Layer 8 of a small transformer language model trained on English Wikipedia (12 layers, counted from 0, width 96). Numbers have three digits each and are written without spaces.
In attention head 0, each number of a token's query is one row of weights dot the token's vector x. The head spreads its attention over the tokens so far by the softmax of query dot key.

Query weights of the head. A number n stands for (n - 500) times 0.0015.
q0: 459434607487535507497574405526453444443527537511560484442423431487467505449546475488489564478494472607536557451523591493522572519541514440474480485488571554516673433502576627482511445377558440426465514605546633574481342447489535504510565563439558507571505632417504598521468454512459485552
q1: 537587587444503552559511568462543460508487448658527464468529443569478501544463550553530434501367532560635545485520600567510567457489535531561477616544471502455549405558540492522437460490467415538507538517442677505581508493494449452648598548432430598361530540525507452530515459420529579516
q2: 479472355516541622343512559571638598667448458463450527573629481521452501521393506497492551594501474377336464562454369524481433440437560568517548393488469461495352490537349538548624538607454454545469419421506429446541598614521516448474458507533499527570539371558503309424499508575486520423
q3: 538615445514392611404592609547723667604448412654328467558595496483413530563340559587526453452467534335399491564431365525403328475501560528433521524477500429445406321540380328502447437610386505510546316428447484368653543599438465488606625597490367546347498382578461416497488535351525576479
q4: 514594401556570557481560412412602390572462530439442555605542531440517615516451432492407625614561613377553410567577540458473453475536569545443541495394495479425340525538395466498639529424541588427482459529385553464393623546570604407665354382506379522602396464579488469476394557488500664399
q5: 559433535550536517532358612494377450412368472351596538519397486626460767486591456526453612713646300495488478387634670343629370504528538534530498413388539497599385684672445621734494513409580535497451457536441444540342502394599606616663639524654587495660525639502547481392446533449634449297
q6: 474398605621467450413581508521413388531354479416461677657464593505484523409630499618500623677539429408488451648644581303603398516524629528549637300532570590535272593605287497571468522434603439538324556349426424550458557534567661519576454597501532644414281524413694407421367657576614454426
q7: 540544714368411489385483537492614483286375423489572500614501520482417531585442325623478520337537547419547346587456448545655383417622512605664482496439477489497409691283654385402413384365428550383698451701295439476269561612466434603580479582511417372382438499577448523527555544514414584543
q8: 494520626700682506649449495543268410305556498555654517400253336601704413306532530381591693657370412680731633434635499506494574693506691311467501702506508614463611488618436501628327625401831594532358621592563549645810403191534732538688428497408777472654410668462320458517351518451531527326
q9: 584492308336305356623421413541452433502712553598675312375512518419456392605358513449489401584616528511311556514474296477339678569538373567269368603480562397403575546422754405501430545671271465655744398427514599327701590537405293401390399484721589529593467677706447639675616503663514586602
q10: 375454401316410427344441494544847565588454535495471314617849500332264551633450420435585465360616625456319347533214397544595533253489382772508494362392612363464454360380511457164593373462146480606597340443405309395230602710400442487577659593630354463250605295677580470515712492434405586628
q11: 543605471558504475507447460241499603431541617585454337273448548482735257622341475483463503377479545507470513481555316776365622552663415556535435880519593423375663467530584249410375491618380476623576478606551520404705657537528358471514496424404494600545598500512548522487520383544489537691
q12: 416327588634424402409672627664364491506749410351595729678506460401636679366494506580338489715454493594699472333594696357521351523574369486569425285548477529368658488514571544549481551468584440673469545515548599545537557439604694555501506503333533367519552641320394329392424414571508509398
q13: 362565384385589329496452445503659508639554515534337345491734552380409614533374480508564494273563581467446461650376541585521588411538490609494586417411543452522587394400481581258581463367405409513555349534404333498313650539299579383554627614505409427403515542653519606594721393259404524589
q14: 478464800627474382520623649458419478493462377305573524454378471567637469440696499603620387641557407598712513476536550521534386700509532536495515317653541661528547760629486446564419650634552428472386545659439385558572323425525484645391370550465539474715386545401388426396400569554517378416
q15: 718479398545438580445153480439243565394485551422527476534527552612448431570366508417298714540269464534257445330562376508402655432562448504421638501426509391337378427471547437414289643538565618531468532359542473427491501495501511619457538446368696606552488405495418638502472577422331398659
q16: 391434636577386465624357593500411604421522416393726397398364583691521472518560470567502492547630519731553337338592488658516591545588464405364523564511509579425513663581551622580378481608497491437479464704516505516626417426687507563437371541437522586696469595524413533487495561653460520441
q17: 341613452612319452453445484505405585684542571345652397492411524582466449341590600454703626583530509673579574681466556370548567539430519449338449587577532578484482775648500546483587472510548376444482566483445468568552410416515566292295237510499513522596410450515489438450541380357359547284
q18: 456483568476665745614643483490359441350505459546441502552485292457404366540518481462259401223508504550586490281459392496463325606398717247626605483517560577538499355424402447636557482523613436309359588493526521607586429514447603439567563552419537398471430565469629595546600467595516481377
q19: 469348400473544573249705539478335603550685558504468545669664577429294674461506460624497397620620339240552541542504443389557475495514328646552479480401715282525471422457543673481606578465475569614664385454446562397396549513615304722547633393382418458557464416540620401492506504676529425573
q20: 429419401431523445398532541474546576647516561523490535638679589523388602447516630420700436548465545392364473756336531422568392417469346685458448477547516339432521451450515598323631402508386310566482424465530465392411576554505384429400470428546420494327558372568460335411547456498517526416
q21: 545534518572412511446503525462413426416371549483627622461331481626628483547674456454543300610620400561518540392609507430462547648490465429529410657621484507504513633440640553541409494629698439455538520454500622584592284432570365643393443386442649424595457589286496635416336443693544403361
q22: 512543610670303464590504642438379474516555552474647607537272506630723455473661538455617534667617357514598663511583464468390539716478525473540472420595563615569597648601482450670405562666701555444468516390519557590668462240520539564493350569574571436603410644317491545464337460452556358393
q23: 476594569591492511611400371688501501680678530520593418563443534365381488373467436561428686492563461664423548553484605331444684478413613484361490507557426540484462465503367439437427556436387476626485567503547325490499528486441651362466445442502563325406546575617346458670524477144302499469
q24: 482395581658501419463494460442421472382532479395518521470458513439538499447656448479406557444528449588449539546466541469515522500468444533556517459496436448379467662432558663448507548332513546556513576610585436513426380493535544458447409430518528430526429505431498569409511512547418479605
q25: 488381591525575331496449326383327319286548489333636563419419537459573515458664600425444596457489453544576497554499598402513627474515456510490507476549421552435535611471615677400553537316476531476535650592555543565364322403444552574475364503449600422571395617386510608444477577529477479633
q26: 552553485474415588476473586514670616572460402659407423509559464558471519532327516574546430495375546423538487425484408576331415507487593486513475606500519459428481337575440306528461465689436470561552434392416489420666652510498468476577604541478435582400511394588510436545506462343504562457
q27: 577625616577443515570455548391357475238499486584567370354332367520551363496479602498546454310484568628648530387515589442485571510553550400583471701458594456488633451522603414411323446345500547489584566599535546537585423379531394591598531535476481478394548543404420580537576467355529500587
q28: 645624482522522587210487652442604590416401390568493393586461366481592296587324515615562594408569469344487380610458423455539436237543584667466489613314559421417430469546301410337546393308427471494601483522413371406618689649433434630658518681594372525381426346619538344402604587532541496467
q29: 731505502474517358389559421536558453482397385544542583376509635428605651428596559501652559519459484487684540496529568236442442464397412588465649277384497446473178528473458577434608448288534608421481515524377442506241425565559578478427593375534253297306392454458515603430492525480382483546
q30: 681536439487379588279492468530710427591374500591583481603438459545459414513397418525402549513655503301459477552605538407532420382584506559533516638457561429402402464424446342551616400371313491421631476421402466402442580632593453534585484512540426561479430402610543443442463407520545549560
q31: 745513298396474539528425387536411563475507604573593391408526487471544298498467489431302452515466597566468565498514368587285728577544434447516256645513510330453611442310718328595572605514431517631669603474486523317610518375493288397349450360556544564664538555568520677547578442668377428713
q32: 404379507396425319342555477689544354648381322480451521715484573582515631449587473671500372675435567429519462578542575301581461392435453792418690179561355562689145698501253645545515502406558597381316496442261385565426370596565640436332446574608442402350315444507531504409400481543553534403
q33: 520502337404574463550427563525420413576512519370418507571404395668518504433704456343493484621505400552409619435623665423498438585523542319583476672545342472757514639472439524626424483361781529450445657466545556627583344444442496454390479539381588630565509443396434469419424522547452393378
q34: 526464347462446418496469450493407461467657536551556360399443456427504532617250516425461411360567516430332537424426471510508542311529430477557317578331571405448667425430752485455505457563320367559771313506519546314521565601498268427418575449666492577396595708613496519628631377487402564619
q35: 462434556478607637676447443582285508518673548570607537507414322555530378305585570245590633674479265552471703509608415436461497586494545381382510488499480568630529485374508617756331586613647592580503622439606716601595383394465626544701431488541605405588496708318398493547502568557506490349
q36: 535596510598550382614458422403559419617542538491534593379500545433686433393531500580503708653391535553585584416500345566402564622416556571451528438466507540449356501670328423523501498471477426445361638460444378509642575534501718439465351642542535417497300475572373524489416488399658729572
q37: 518646488605391455682344476565244608342597745659592494257408417569694297843290361393513328440763580577630803201586496644415698684548383292695239918503686409251758500471975496496314391649580336399747571589610707580666305329590150323328574490376602463665722803446396696539608324631422413502
q38: 368497398533348425396328353616607624693316473495464495585572616487292464488415479466593544524556569446477535652499359594541648515510471474274744511556509591379407439482488531418552377632355417432519577453535399417348511671551704339296393598421367546488495352529690538428680487393423550584
q39: 421608373512706610690608504358372349431408485552493433427342370544593441472549521527384441510302507562548475418737615585456487478500591245658386685556413541576668524680433387689506536488600465320408427654557622633662469287494420521514613288381602639660542493612387531551422513351549463424
q40: 388730347456563495629412284612658395675406492560518561365659389341387527641394461443496652522624607725492525516414577568774558413599509603562467415585414556490541396474496587351713556489432404632565611603580320464439502692379594334364334545441595363415381411577397475334568493382377719354
q41: 640404447500592528616359338503386578566587560521510519580648608330444592421481611373452709514390351621259560480414505402348566528576442537293578497540645380472590232424496693312481487415445636976484519336513468404430474478395521383599683343407734516567703505503664649540467663533553477672
q42: 508634389641540383678440472501470377484565451435471579570458494589660541540474467447518743495619550591525646654670521514290594564590576548362417453855401635572351701587545521446473595565702533561431486398483477568651507291374533348407339455544752502582501650686428510586410581261447373448
q43: 404405740415342409391457485488468646470408401291559465494481588568543397486514493567657455594636492461534428557451469696592448505601443713459656282313516596374485563410611461477518472721358431373486389537519493494485492514460568545496364701498481582522533539357432386487561504599428525577
q44: 404481499452566581349536524358443379566393466478519423510531425559662418507567505523523437357440555522535321452646543509396445325510561475637435390429529708613504493661478326474678496432492375466473363550506593570537617275421458450445492381532625515699489614509349562600468596403472488535
q45: 467504543613557461597290251378587376554373651564563443144431477471669533510422575383598597703510683717415465437589536497554810477428496610425507626549452478376500403477499478395469583631470501607503526651711531513633437406475496490415392462501516296448602568437401509547476508403430544554
q46: 537618574492518476588498406469449337570443510529494452540515428487563637503489422440512698544570401538387621377615493523603583556455732508629621681295485545446514317554488479409422652541544516444556512601567500616586469480476498503327681410304649528459617594418606700541520455523512465351
q47: 497433426520705511321665448549489426582546442614395508595572321337480674593369512356477604555475543539426460485473571336492394431366457626468484543460492378490487468570404569428712500288603464418478429369475376475412502582417614441551599529352408421448470622561429540536445494442488455502
q48: 518514309546473688509614497479379577451513665664504631466432418637507475498514455462388376463591402393468572540539471534470586608519476308455415593747634571660642466305510411664502490610680472414503457348652657579555402323555363536511510401450649488652586543452552527469419481571465393446
q49: 497541554489494458595474436423366550565481510349623431467509388491414381401455509522529564487498387437563508531409476634534688573575491575251560457478549459398623383483443515539443468539403527622541483399501485494457440441281693517611611584483441443478629512584344396547546369508463581574
q50: 375557576595617442633468621450417626394577440515539435432427600451570556553473400542563481513429432653642309356541459572422409758506355577465451453593588677469426578618547584443499491615482489483389519641400663544656457343512470493657393576420495428665461692659472603567488464436594435358
q51: 404622426647288534279518477415464667809414591593585460532506585467434404395381431318634547609619467420451569587524337540606721724498500406489555611538560502557567527462488428509653360624564339461535548323566505570589367633576589506397404540386519480445494377344723523368529422585485539523
q52: 512587414486583448559448534501631451467560559547324533503516533358381484726571430637545512482484579480438371546445364576323463389539458465661363524573406300493223659637614471289485344487423417541474443771437365405482578775486320460451551499570318534395503521776346506667449507455439550572
q53: 440618481504434371429443268495603356682514448362449440375574485343446589475454373471541718654512461640459618753423460491652668455547531677268549479491383410466493393622578504394586482445414657645616451412468507351285468577315626433490405438459477533441749391425548435524488577398498601579
q54: 512442536369341575707461365520650612316360529526397503512345520674439447416585641593364559383664669450621515395455497405490435365301514619555653420313392408398358507471363488463250553549323400409650488742503376568418546620560521473627505337814443496380267512489494442467536651405365518506
q55: 598468755474367627460385602603597455326367495421527408432481536476664493644446627490690564545433469528534514356394413569677539537583484591461665645386617503486483373501586516524272368561501522474445574600538474520534451516512492546512547692466503531527545540310548545437570373544378556462
q56: 502508394461589573590532722612640564366616451496459495605431595570565584556451428543525383358386498459561462478559494539545366516736437479687398459557476397673460528561404545497557557455573409365497479431463390532580656426696474410542618587514536475482450578587464510648519544546520402443
q57: 398608466609417523533591548442540521452444644634471438410484481582624619615484397423497425545706484595487476389557529563552617771442422487549429508691403514495455638433673490615455487736577509479466446611590595589586393447634366545544489422478472323496499731487424680540311389498426503402
q58: 560574392578551609501423512392499573407273615578544400240515549496499427803351458555513464458480579508525407463417445655638728445624415549449611738448621368474442527435496625394407364498502409376593508609625510334610419578571346561368402537354512592613543473611489503401522450466388683483
q59: 511318512448420526509510664497473589390558360477470535786322576611403495429534553575404334475515466299587436412554527385419369494547534400572588370606614576550411536353496550691439540454527546405516490421411584507477519345618493621617686393582433532560366373468653437400496581609588369456
q60: 352427508407332373573638440553676464407324478560385456392397473755501408432485460568495473408595584545601433461415485577557299546359594427388566500469353593412306519423446522449380495527391349226498425613572417644510469546564467479421487491560454386439381625476491544491553510401508524486
q61: 555497594536546575532521473422415466397498402488465544537409442668684532424510442419446813471522370753472583304629424503445523763456551326576740583518533611562417461634355473581370611454731517467371550426506555670638384453431646394557409504458519522594428593260498694602445607447426391433
q62: 335668581579390462502606436500548340719618439467589571476539453529507550355461442412575635497562481498549572611567600510454690560514600491439481516633434650494665513564517487612529525637411390480550347407585511568591490417345653498553535506517444472472679599556406415463417454398502542411
q63: 447550490433409546452630573344538529468414515490494514613474553552377558501552426438524517501534524433425580665449454526562433386480534604576434512450553488492575591529475530413496406418257353449525427617360425508479649677527311580383512417625451685461452322479452361337451518684516529392

Each question shows a short text with each token's key, already scaled and adjusted for position as the last token sees it. A number n stands for (n - 500) times 0.0019.

Then comes the last token's vector x. A number n stands for (n - 500) times 0.0083.

0 "iment": 458505499481531433491475580517501448418264543437523534482429546474497486461512432363465559505563575539362529587369518567471430567470530514491489440512504409530519542556450513514486545518530550
1 "ed": 485532484493556416546484601443461392480259588433485476521471530503535459437512471457449517470534603538316524614374437586489471565503574502527516432511476425493468529554490462467483495526535531
2 " for": 649539502485556420613422591391414364527170578449472475540523562515558484444598403379485542468474640503322552632387483514499486497488519413489519515548471477486459468490511460434512483514525529
3 " eight": 570477564511518474606420497462484371440162508442425450527501596484488495562612391371520564439474626526397536586397490463627510503494524487551524485485523503538510475440480524501426490449486639
4 " years": 510378640513545460625386512501434340447131528505579514566461516459491495685564380303492478430482614599367590585408599442618496470534490489546463526578545524457480514527468475608481515514481526
5 " in": 370401601603511425587426534433509387528199536507517457520488537546526419540422520384506497470475602519332520577381520512484532487528525491480522493514441545505466458506459460481537436514491497
6 " a": 388454567625519430592456500437525389522244559463509460480511554485532420488419520456518509517480584486383526627384493475548493467529524429469506444496503515521489515486499458436531460506519574
7 " b": 400494518565531426496367458484656428379349461449498389586432503445413534437499518512546403431523567523425477544383502525545396403498527502468446491512524499540398554498526463519473506455468575
x: 615537514509518473483535468453471523565502469508574524477478622455547542441543558603522419330441406601549450510432490554565534534553533558563653577516415453572568467577187469558466377514453491437313447479574451383500479520416449451463568463539494481577455379557570450402356430450598482481
Which token does the last token look at most, and with what share of its attention? 5 " in", with about 20%

0 "ant": 420544428499550377522507538486500411416276489434470508501466554459514453470443476446442542502538564547381530603407519506570412521523570479515492451554459440487542556559484438552461504448518567
1 "ung": 523527479499585402515453548506523434404247534420534547486425520485534480435521431409464495497540624543350590636406549595547395544509501515507458440581485468463546551591461494550460523504567532
2 "al": 528549509516519416486501515490610475431363494461475503460502604461477458458526476457501475491571548527395505606412498510529454555492504509511472420527428439542547480572484463493466489463517553
3 "ag": 540501505541516427477464556534591455416337468484475492423444519488501484516510470474505463494580563566376502563411548533515426581480521530528450395553415422466544572628440462505468508484529504
4 " by": 486390614550604442588421555381467362526267502512491475523507535485579495652530442398513513516489581494342549625410540492559495534512533462484505526549481520461478448501496428482521422514527504
5 " 3": 456402625608461481579380461514538411403210518460430474495517573543487473496447490401550526465459654538401554592410491497573477535450505557512531503484517467542501408506431566565436465468510616
6 "rd": 423435587569456529569426393538609422439274489452544470485550614472449489521475431409534464417477604597447465530427524372587560444575514584562577484516562493552490512519517507571493523486504603
7 " Round": 568507549596475497522518446445541370375224497492509500467496484475523445419450493479490535487481549588371516562383487601547567501457534465643483514525492501446517504430481455573479487495495632
x: 578568571657536593369465455442478466491530409484443606527477517435514458545523511545432539531490370558504336550583505390305471490524596560487605500449564411507454436428443470535443511627517473517272503549418498447537503490560541591561496398563500612506525504419511518470229384452507490487
Which token does the last token look at most? 4 " by"

0 "-": 469506487450548504617464665370482396507258625485503523477463543509573498483490485441440524471493607510268536654342492548473510597491524475471515432531535435495522417538479467409489458578537521
1 "1": 478549454442495470574323588545493452429159617461492563481459551528529524474544464408523503415502662546357568659386470540480455535418519508438507494580543455555518461520387533484443475479593568
2 " World": 561517478546583455517469490609572424365295495461507512426432536469519533459537465403554512500541610554416475614357508523561484551426484527499535406490550455588565533464551517525452497495522591
3 " M": 528504492492547490508439499538547429354283531483550452512460464484464538478531529487588442508515589565396496550378459564489477515478458540524480412537499467574493488535487471478474489495515471
4 "A": 504469491513480483557437529563532398417229522528510519420419570531521573534514450437559454493486595646439525579410485488558495500468473571544492429592431466547580504530458492486423459464545535
5 "X": 496460533574498432555441534529471416460172553502525502471428547485489556517489494434563459530470610562425550584398539503548524512489430527508524415624460451555624517560432437487410535486575489
6 " 2004": 464455605664514500558425468575503427430158556458490491464404539502538520481444488418562490469485675544382575678406547527515418543466441563521560390529507493537573529539416468514446520537585553
7 " World": 491497553625453479510464470592552431348304484430521545431427554463512499447442529543582492497514606608434495581372548516517452515465464536510568385474531478595573507484541520536466499511491589
x: 592526602537467492537486440440465546489555451478549519508551427407493426445574544636590424604478516409530457475617554444417557381526472550491509518517460562458520343492451473433543464462516477497244521407533464494669537697532538551521452530533554435469422471597409529451208480498544513446
Which two tokens does the last token look at most, in order? 0 "-", 1 "1"

0 "K": 502498500461467472500484535448519378445315462492476416474471502476525477515493503470445556523533583577381576594369498594487479511515513520565460450539442421491558493556473478468463496548522504
1 "-": 565447562541462486500490578468580450493405541515488513421446486513540472517556493403500477534551574575353516582390517584514497600484505553522497416519418436425589464564420474460460448635527520
2 "1": 523539469453473478508413481531559432446183562496531520444470518544546491472587461370460506474517572557362572624406498536498491525467503581493485484548504483507549536537368510536446458511567577
3 " World": 569495504569549456467514425585648415370327483495510454406459528471497476527538473402535529521564551575419479590358516514557506513479485556492512403470526449573567564471528508565459481493473604
4 " M": 526487483501531474466487468516597412349316504500557419520466445490459511506515536486563466526535549561396506521385464568489499499507472560544456426521481480542485507552483471503488471518479492
5 "A": 475470525538454478494484458525614375396264466548531456412454563536486520514498471429530474501521517664440527504402478490557537459516474600566438452558413481530567521534468493540447429461477573
6 "X": 480479526601488419493488477499551404435217504526546455469456529489462507502469525452529469533508539563429545526399544504543552480532430548536481427582432478529613534574437429541433502499512528
7 " 2004": 492498589698520492527454417530565396426183521496514436461437530506511484448425546451531508465512609556375563639395545521516471514505436586531526408493494506525552535538426463559468486541526572
x: 509545607643521526413500501466475476384469521444571554490508493483563482511533597558471455561516400499467479461534525641513478443503528497516436442479449635513494467444517481419415409462546585495150479499546462469635525455493507551512494463485509440573424480461476559452291575476628567497
Which two tokens does the last token look at most, in order? 2 "1", 1 "-"

0 "28": 516534466425513489510477540506509398449234591450579499483469529509506448457559452404486567495519628543335539589389532539487545536485486549518561430497563418511498494540498505587507479552506544
1 ",": 498579463427536511621392554392446352529237583438525555535508550510549527353574408406474486444524603560301530596387522490533556506516525489512549486547521550466476381532499466473485453558527484
2 " 29": 520474520510477521548395464492589408388278529452455461471546573496497480543571439428556536437507614517388512554390474539548566551435488562621568467462534473501498399477494567599432469515482603
3 "-": 466411575636468472509474466547589435455352540499615524465536540488456481588450505448646491493522607564378431425442518473521564549456487547503548475500548437487508555473479489572586464603456582
4 "28": 467436546565458464527396381547578437443191562444520482495542577512479514501515453391530534485493650518416512565430481501526530473422470566592568497543527495503516535488449546612445535503533602
5 ",": 357335627605413569606364445472478392572221587439573592480555553530500525561394510376504480463480572636341493542422491468566588485509518551502529492559502572436539430488432482506485473515517517
6 " 29": 517462573555419518532421396527642416382265530411458490467548575510500481451428513484534538474499588538396544532406497518557546519460505584613554506509524516485541399476468592598404490494518585
7 "-": 587603492624336490489457394573618449452376508492606542449558546487457469447465581578568475498507571607410441404464572447537575538481473568482557496528547475460548522474448498591584454601455546
x: 593590557574585538528575415461465556640408407447553431395368480435532511415535497542458407586426622386452604600524507452428453569405559546495523567481590528516548449573645332528455376443455490483322585444500508313673495562559517438468547533429575514620536466498536501568353537535534523541
Which token does the last token look at most? 1 ","

0 "are": 437551458468566379507515521496558377387270522439520498520449557464474487457510476385457554500546563539378553587412556482616491493496499502524468450554484464526486527534517479554465526474508559
1 " of": 514607456454576410592434582420471402511226558481506489524484543490555503348551418420468509475506612485322525621381528490520500508539525471479485473590507498469512435552492442463500461512553475
2 " the": 581544502520541428581474556455549409481280543482467466466483578486542481417578420403497528487507606489358503646369510481528446505551518453481497408544506474517549467539492462456453485497525547
3 " business": 674486568556564404584436557530446422404224470467512474508479579436448463504574424370542447458521641594422451595375558424585421496521535451500489468512470478576535565483471461576451577453485605
4 " was": 483412586572570482659391619438382368529100630471535483537445460552595487592520424367452546460475759589286634700420455534489448528455523434488431495541586446491464501525457550414489499515545501
5 " b": 478500528548536426521337498473597414378307484422506429570424497451444549601500495489499416422519610552387506563361489538511393424489522505504462477508519490531407488516547468516465494470474546
6 "ought": 397456593571558463643406525469397329444108595378476485536446494491582517460460486418512457482447748610329591665382436574564448504462570444555463497556505450489463518460484487448446516470575570
7 " out": 535553541557539467609391536451431385459154583396501523545474510465552471441461546492563411489444653561351554594395434587556443477468586498533488528551524452442412563458452499511522518466526568
x: 562481530531574549443476548368451458504404589506458544448491582477463548548543460514553490494394473481503482486468415417389578678485530569439586406542596527498434486462410457474401427555554425493167479565431401416474468565566605501400463458470522480510541450452479506547297545477418479560
Which token does the last token look at most, and with what share of its attention? 4 " was", with about 80%

0 "\n": 459517457437574576661501680331414353514159637471525507493457497566623464488480512489388516490464600553254570670349461570486441565498552455515488459508561454532499379549508522446465448559521502
1 "The": 464567464491541471628463623429454371522200571450456490473453567505572488409532397390482558450473667535330547667352463525461424509534520392484514408522522465540511437524526468400444486487522555
2 " tournament": 604535506519547474602427609507356333424100529490530564536413552520522519423541406326481539407466700606343485657346546521510405526465459392536484469520570498564473529454495519500466577485498612
3 " w": 505517510573528489561522570484471401365263552468537522498411463554549537495438516451528566515494667553359446560338522581422400553484473507525502380424510498555480561484516556471505507596475511
4 "inner": 529492559586555446604466521472376390436133529463531570569412555490558498612552438409573513451460704542338465659381531508528412485492545416512517504548577531540470568443523486479545548515528573
5 " was": 450441610588583512671444616373357316564080632499525474524401458566612500517479456425453575476464772616244634729384396577466439518474529397528436472543586419501416511529530540366477496500539504
6 " Bu": 495506491476491545593405517463533320401247494394470443485488483443468565452464480469517493468488614612343474534328412637516522531409536470637473414470510457488501456465577529467442486454486521
7 "ak": 464434468531505521562495469494455413408236454429462536429497530536513582530502422472538482548463640581390477545405442595462496523391422490614407466505464457511546598480437510400509570518542601
x: 519444545643469414547650547472509572688457427392463604532404355429611597398563487510410483410513465586470407525590404461376518518369448677490516426623513523418419441506512416552515564493463518527321491493516398424567553587508611515491567524521470539564460421532408513430380652415460522479
Which token does the last token look at most? 5 " was"

0 "ris": 414579402396544445564470524468446392424237519467485506486458535498517452417492423395476557464494585595392581630436560500599444540501572473486490499510458449525510566509486500586445528464517519
1 " launched": 481551459442558417595444594395354327469157608406523503583451534502562475414509444433424507451458712544278531627339456611455479535502544444543540484551491441455421515529502450446541536563548527
2 " Tri": 525523502503505520563435529432464380416247529396468446475488502519517497454536417375501505504465641632361533542332371610420454490459517449527433444484468390523542474554492546438506554491490554
3 "ple": 507493522556487450511528482517553412435286462428473518436464517499513493526513496478516507515521610545373527537389447564505537554438549523578497456438492450496577479493513537487459489510511598
4 " f": 547519502509536420486472475473552363392346516414474437598397498472457513534565508448527440513516622558349479485340475650463398494502521535519542459519464444464488546516513482480509522565517478
5 "ff": 382422596596515472489342520509408412346201444396504472528454505474457504518474545402512480486496612656418601530394529610554394507438495459551395552542501467524539468497512521582427510422518526
6 " in": 407472572618563448583401549403469392529220525515482409520474525519541454451402560424493494493479655512317531621370473536474518520500519490501514477525448466483496478536451452427530453542515511
7 " September": 463548545646507488616340562384462340517238548475542461556532567447483442419438609452489538443456591566312538538354519508524543505497467465519502490497538436520439475493504469532569498545454557
x: 521601719534644557396503551465397529439431559533468444494397525440421558457575525539445523489464491532442462492523481536478398546519493480582510447502528497524432544479511420456562442478463482559175581472494486541544467498463519533441575430544569513520455450543624591481244491427532439532
Which token does the last token look at most, and with what share of its attention? 1 " launched", with about 70%

0 " 75": 495572418406534493502510381577583422337231539497554443463471538505467451476555430417520547494517577541425563543417550469604569455550487588565514475473569466565503503527520529657426481478466599
1 "%": 512563447367588439560435489502469395397098523515605527463395516483510502359567383382509512454491539579399588584429617463647555495587490565543429450510568548560467522519524476619439474452474539
2 " of": 641545518407491461613384565442396370541152519484529524513495534496507490445590337367483544464473557571377539523386636436584544476545472461539484463546482555502540390526530422528467452444492466
3 " all": 616506578481522454600449526415441345518146501462539507541512546502509508590571399406519574490463552534375561512389553431606566495531501426531453502511512569520480429481548466496486480422483532
4 " German": 526470600526541414593430532471486390394231457411438432500502607490480467587562413386556550495494605539399515573368541482599462492503501473559472462492478541573539464500537508527428536408475586
5 "s": 373434637616534409581414571480442394481185524517552534512427491500523475586485525411498510472514595557392617629463627464587480562480472413471436445519497456567496521560462446562437498492499495
6 " appro": 443497568616526461543439542467509425444233477396498460524459512524467410449481599475507576498513522578435549512391475566535463486475572515568493464400500553517507463503488542572460450430431621
7 "ved": 478472594579522427595483536442397348476155587360530536583456544500539439417442548486575470511451645542308568558393498550540458475544573478545504490544537512473473502484510496516531551485532564
x: 621514477537605458508536571480439476459348534503473458498540485511503531537614474497510528454493496523486433502499424513503481584448502504442605488465516544522507460476531462494538469512555463553153601446430508474488534489520479550495515374457472498457421503560493556488123535570474467578
Which token does the last token look at most, and with what share of its attention? 7 "ved", with about 20%

0 "ent": 397559447479519387518492536472510405456308479470481499477522556444488486444435459439437545487556528521390515591392507496570443552525551498525469437543471428509553543538475440556474507460509561
1 " victory": 561546444418574466567491532457462338439164557485495518469415501511572497371547407339479529469470629579340598676403519533558456583503535493515416491536528446470450572479477469514494550492532569
2 " for": 656541482439568457628435617368375326544151573471477491509513544516568518458584399379476545476440631543308556629385500508502518524489506425501510514523467466505448482457525451441515478495515518
3 " the": 594486541537530446580466566425512378496257523480448421481499582487527489533592410394497553475481596496354526631357476486507480495526503439496492414523521428534515493516515470446478501489491563
4 " rel": 499488544484571469573499521376533346471277501461457361555524528513479517554517554442459561514448552547384471510360439598526536582439558473519480488440474426533473535417476520427508465479453563
5 "at": 473496525571485467558478540412485394488253551483535489516527587541505388506453531510479484465506523514349509507392480511519479455485561420528467538515539488430392500502453517548583542452445605
6 "ively": 418404577575503459645440534461420348536141548493523485507538560527535493464429511449570493507448612530359567611404445484546463463535531428527448501563559538502499489474480472475492488444489565
7 " un": 503580485589492415505424549434511453481369477433423449464478551493494397487565620549579470577495536599413537460374487581540451533403543429437454528464451426508490506486529457521527472448454554
x: 554478585501551536439590450478520572487474521431429424471515568412454568572560536545567494405458579410552422533495491505436454595528449420537478546552463421499466425559304474494561312459497514590185471479621518247566514542515525450479486656528508562613538526563469608513461481496486403530
Which token does the last token look at most? 7 " un"

0 " Dec": 564475546518509478463516489442595434466382445453584441446484470472454402442576435386540603533560466560396541404368571558442550488508542494505427462482530462503457486510540480552604426520441515
1 "ision": 519511495472557416520514513520503403457249507447557539497481544485508437414539432345491548498515533561383537533415587473519483529488516513474482482519515456528522539487469454547596507502481539
2 " 3": 594471530520532483520482513442469379437259521473496528517478505556528473529580424342516575490499568532367538598413510516548481562447504563514516476419485518519441504467481522552516491523480591
3 "-": 463450558640497506491500510492536403471313553454594530495500550541504466597454480404607538516511623557347494487429520514526522565447516517534525490492554458493468552467534524537597496584503586
4 "0": 476414526534493490540377452501493386471164542466581539514528567550511552558563433355479518456459608577376569560415477495497511516454471572519509535553515508536498555494443529557518516506520580
5 " (": 440516535592497517524531591391560371517314565515527515483406492562554407453427526436488563540522589608284526601358503529538498596488537584470536433420459499440509475541444494531503454620471522
6 "30": 517529539625477474574348462529576420459245575489481434478548561508514532445372547502512508443461667533407526620389434515573594561393490587539575514525571439487493455435455578555449469506560575
7 "-": 600566487581341505516480497549554427523340554492595563463522545513468514471503556578535474499501635604376459472436536467586564564422473536475515478556566443485546529445453496510558491564540548
x: 659522563587575524425553376420505516648537382406514430422408453457513557493599511539519485607451643490457449578461494483493565499395612499475507531467583529544543413513714396475420383479470574531313602452503474359600485578572489467477578587457614580548550400512557523583378577588479586532
Which two tokens does the last token look at most, in order? 6 "30", 5 " ("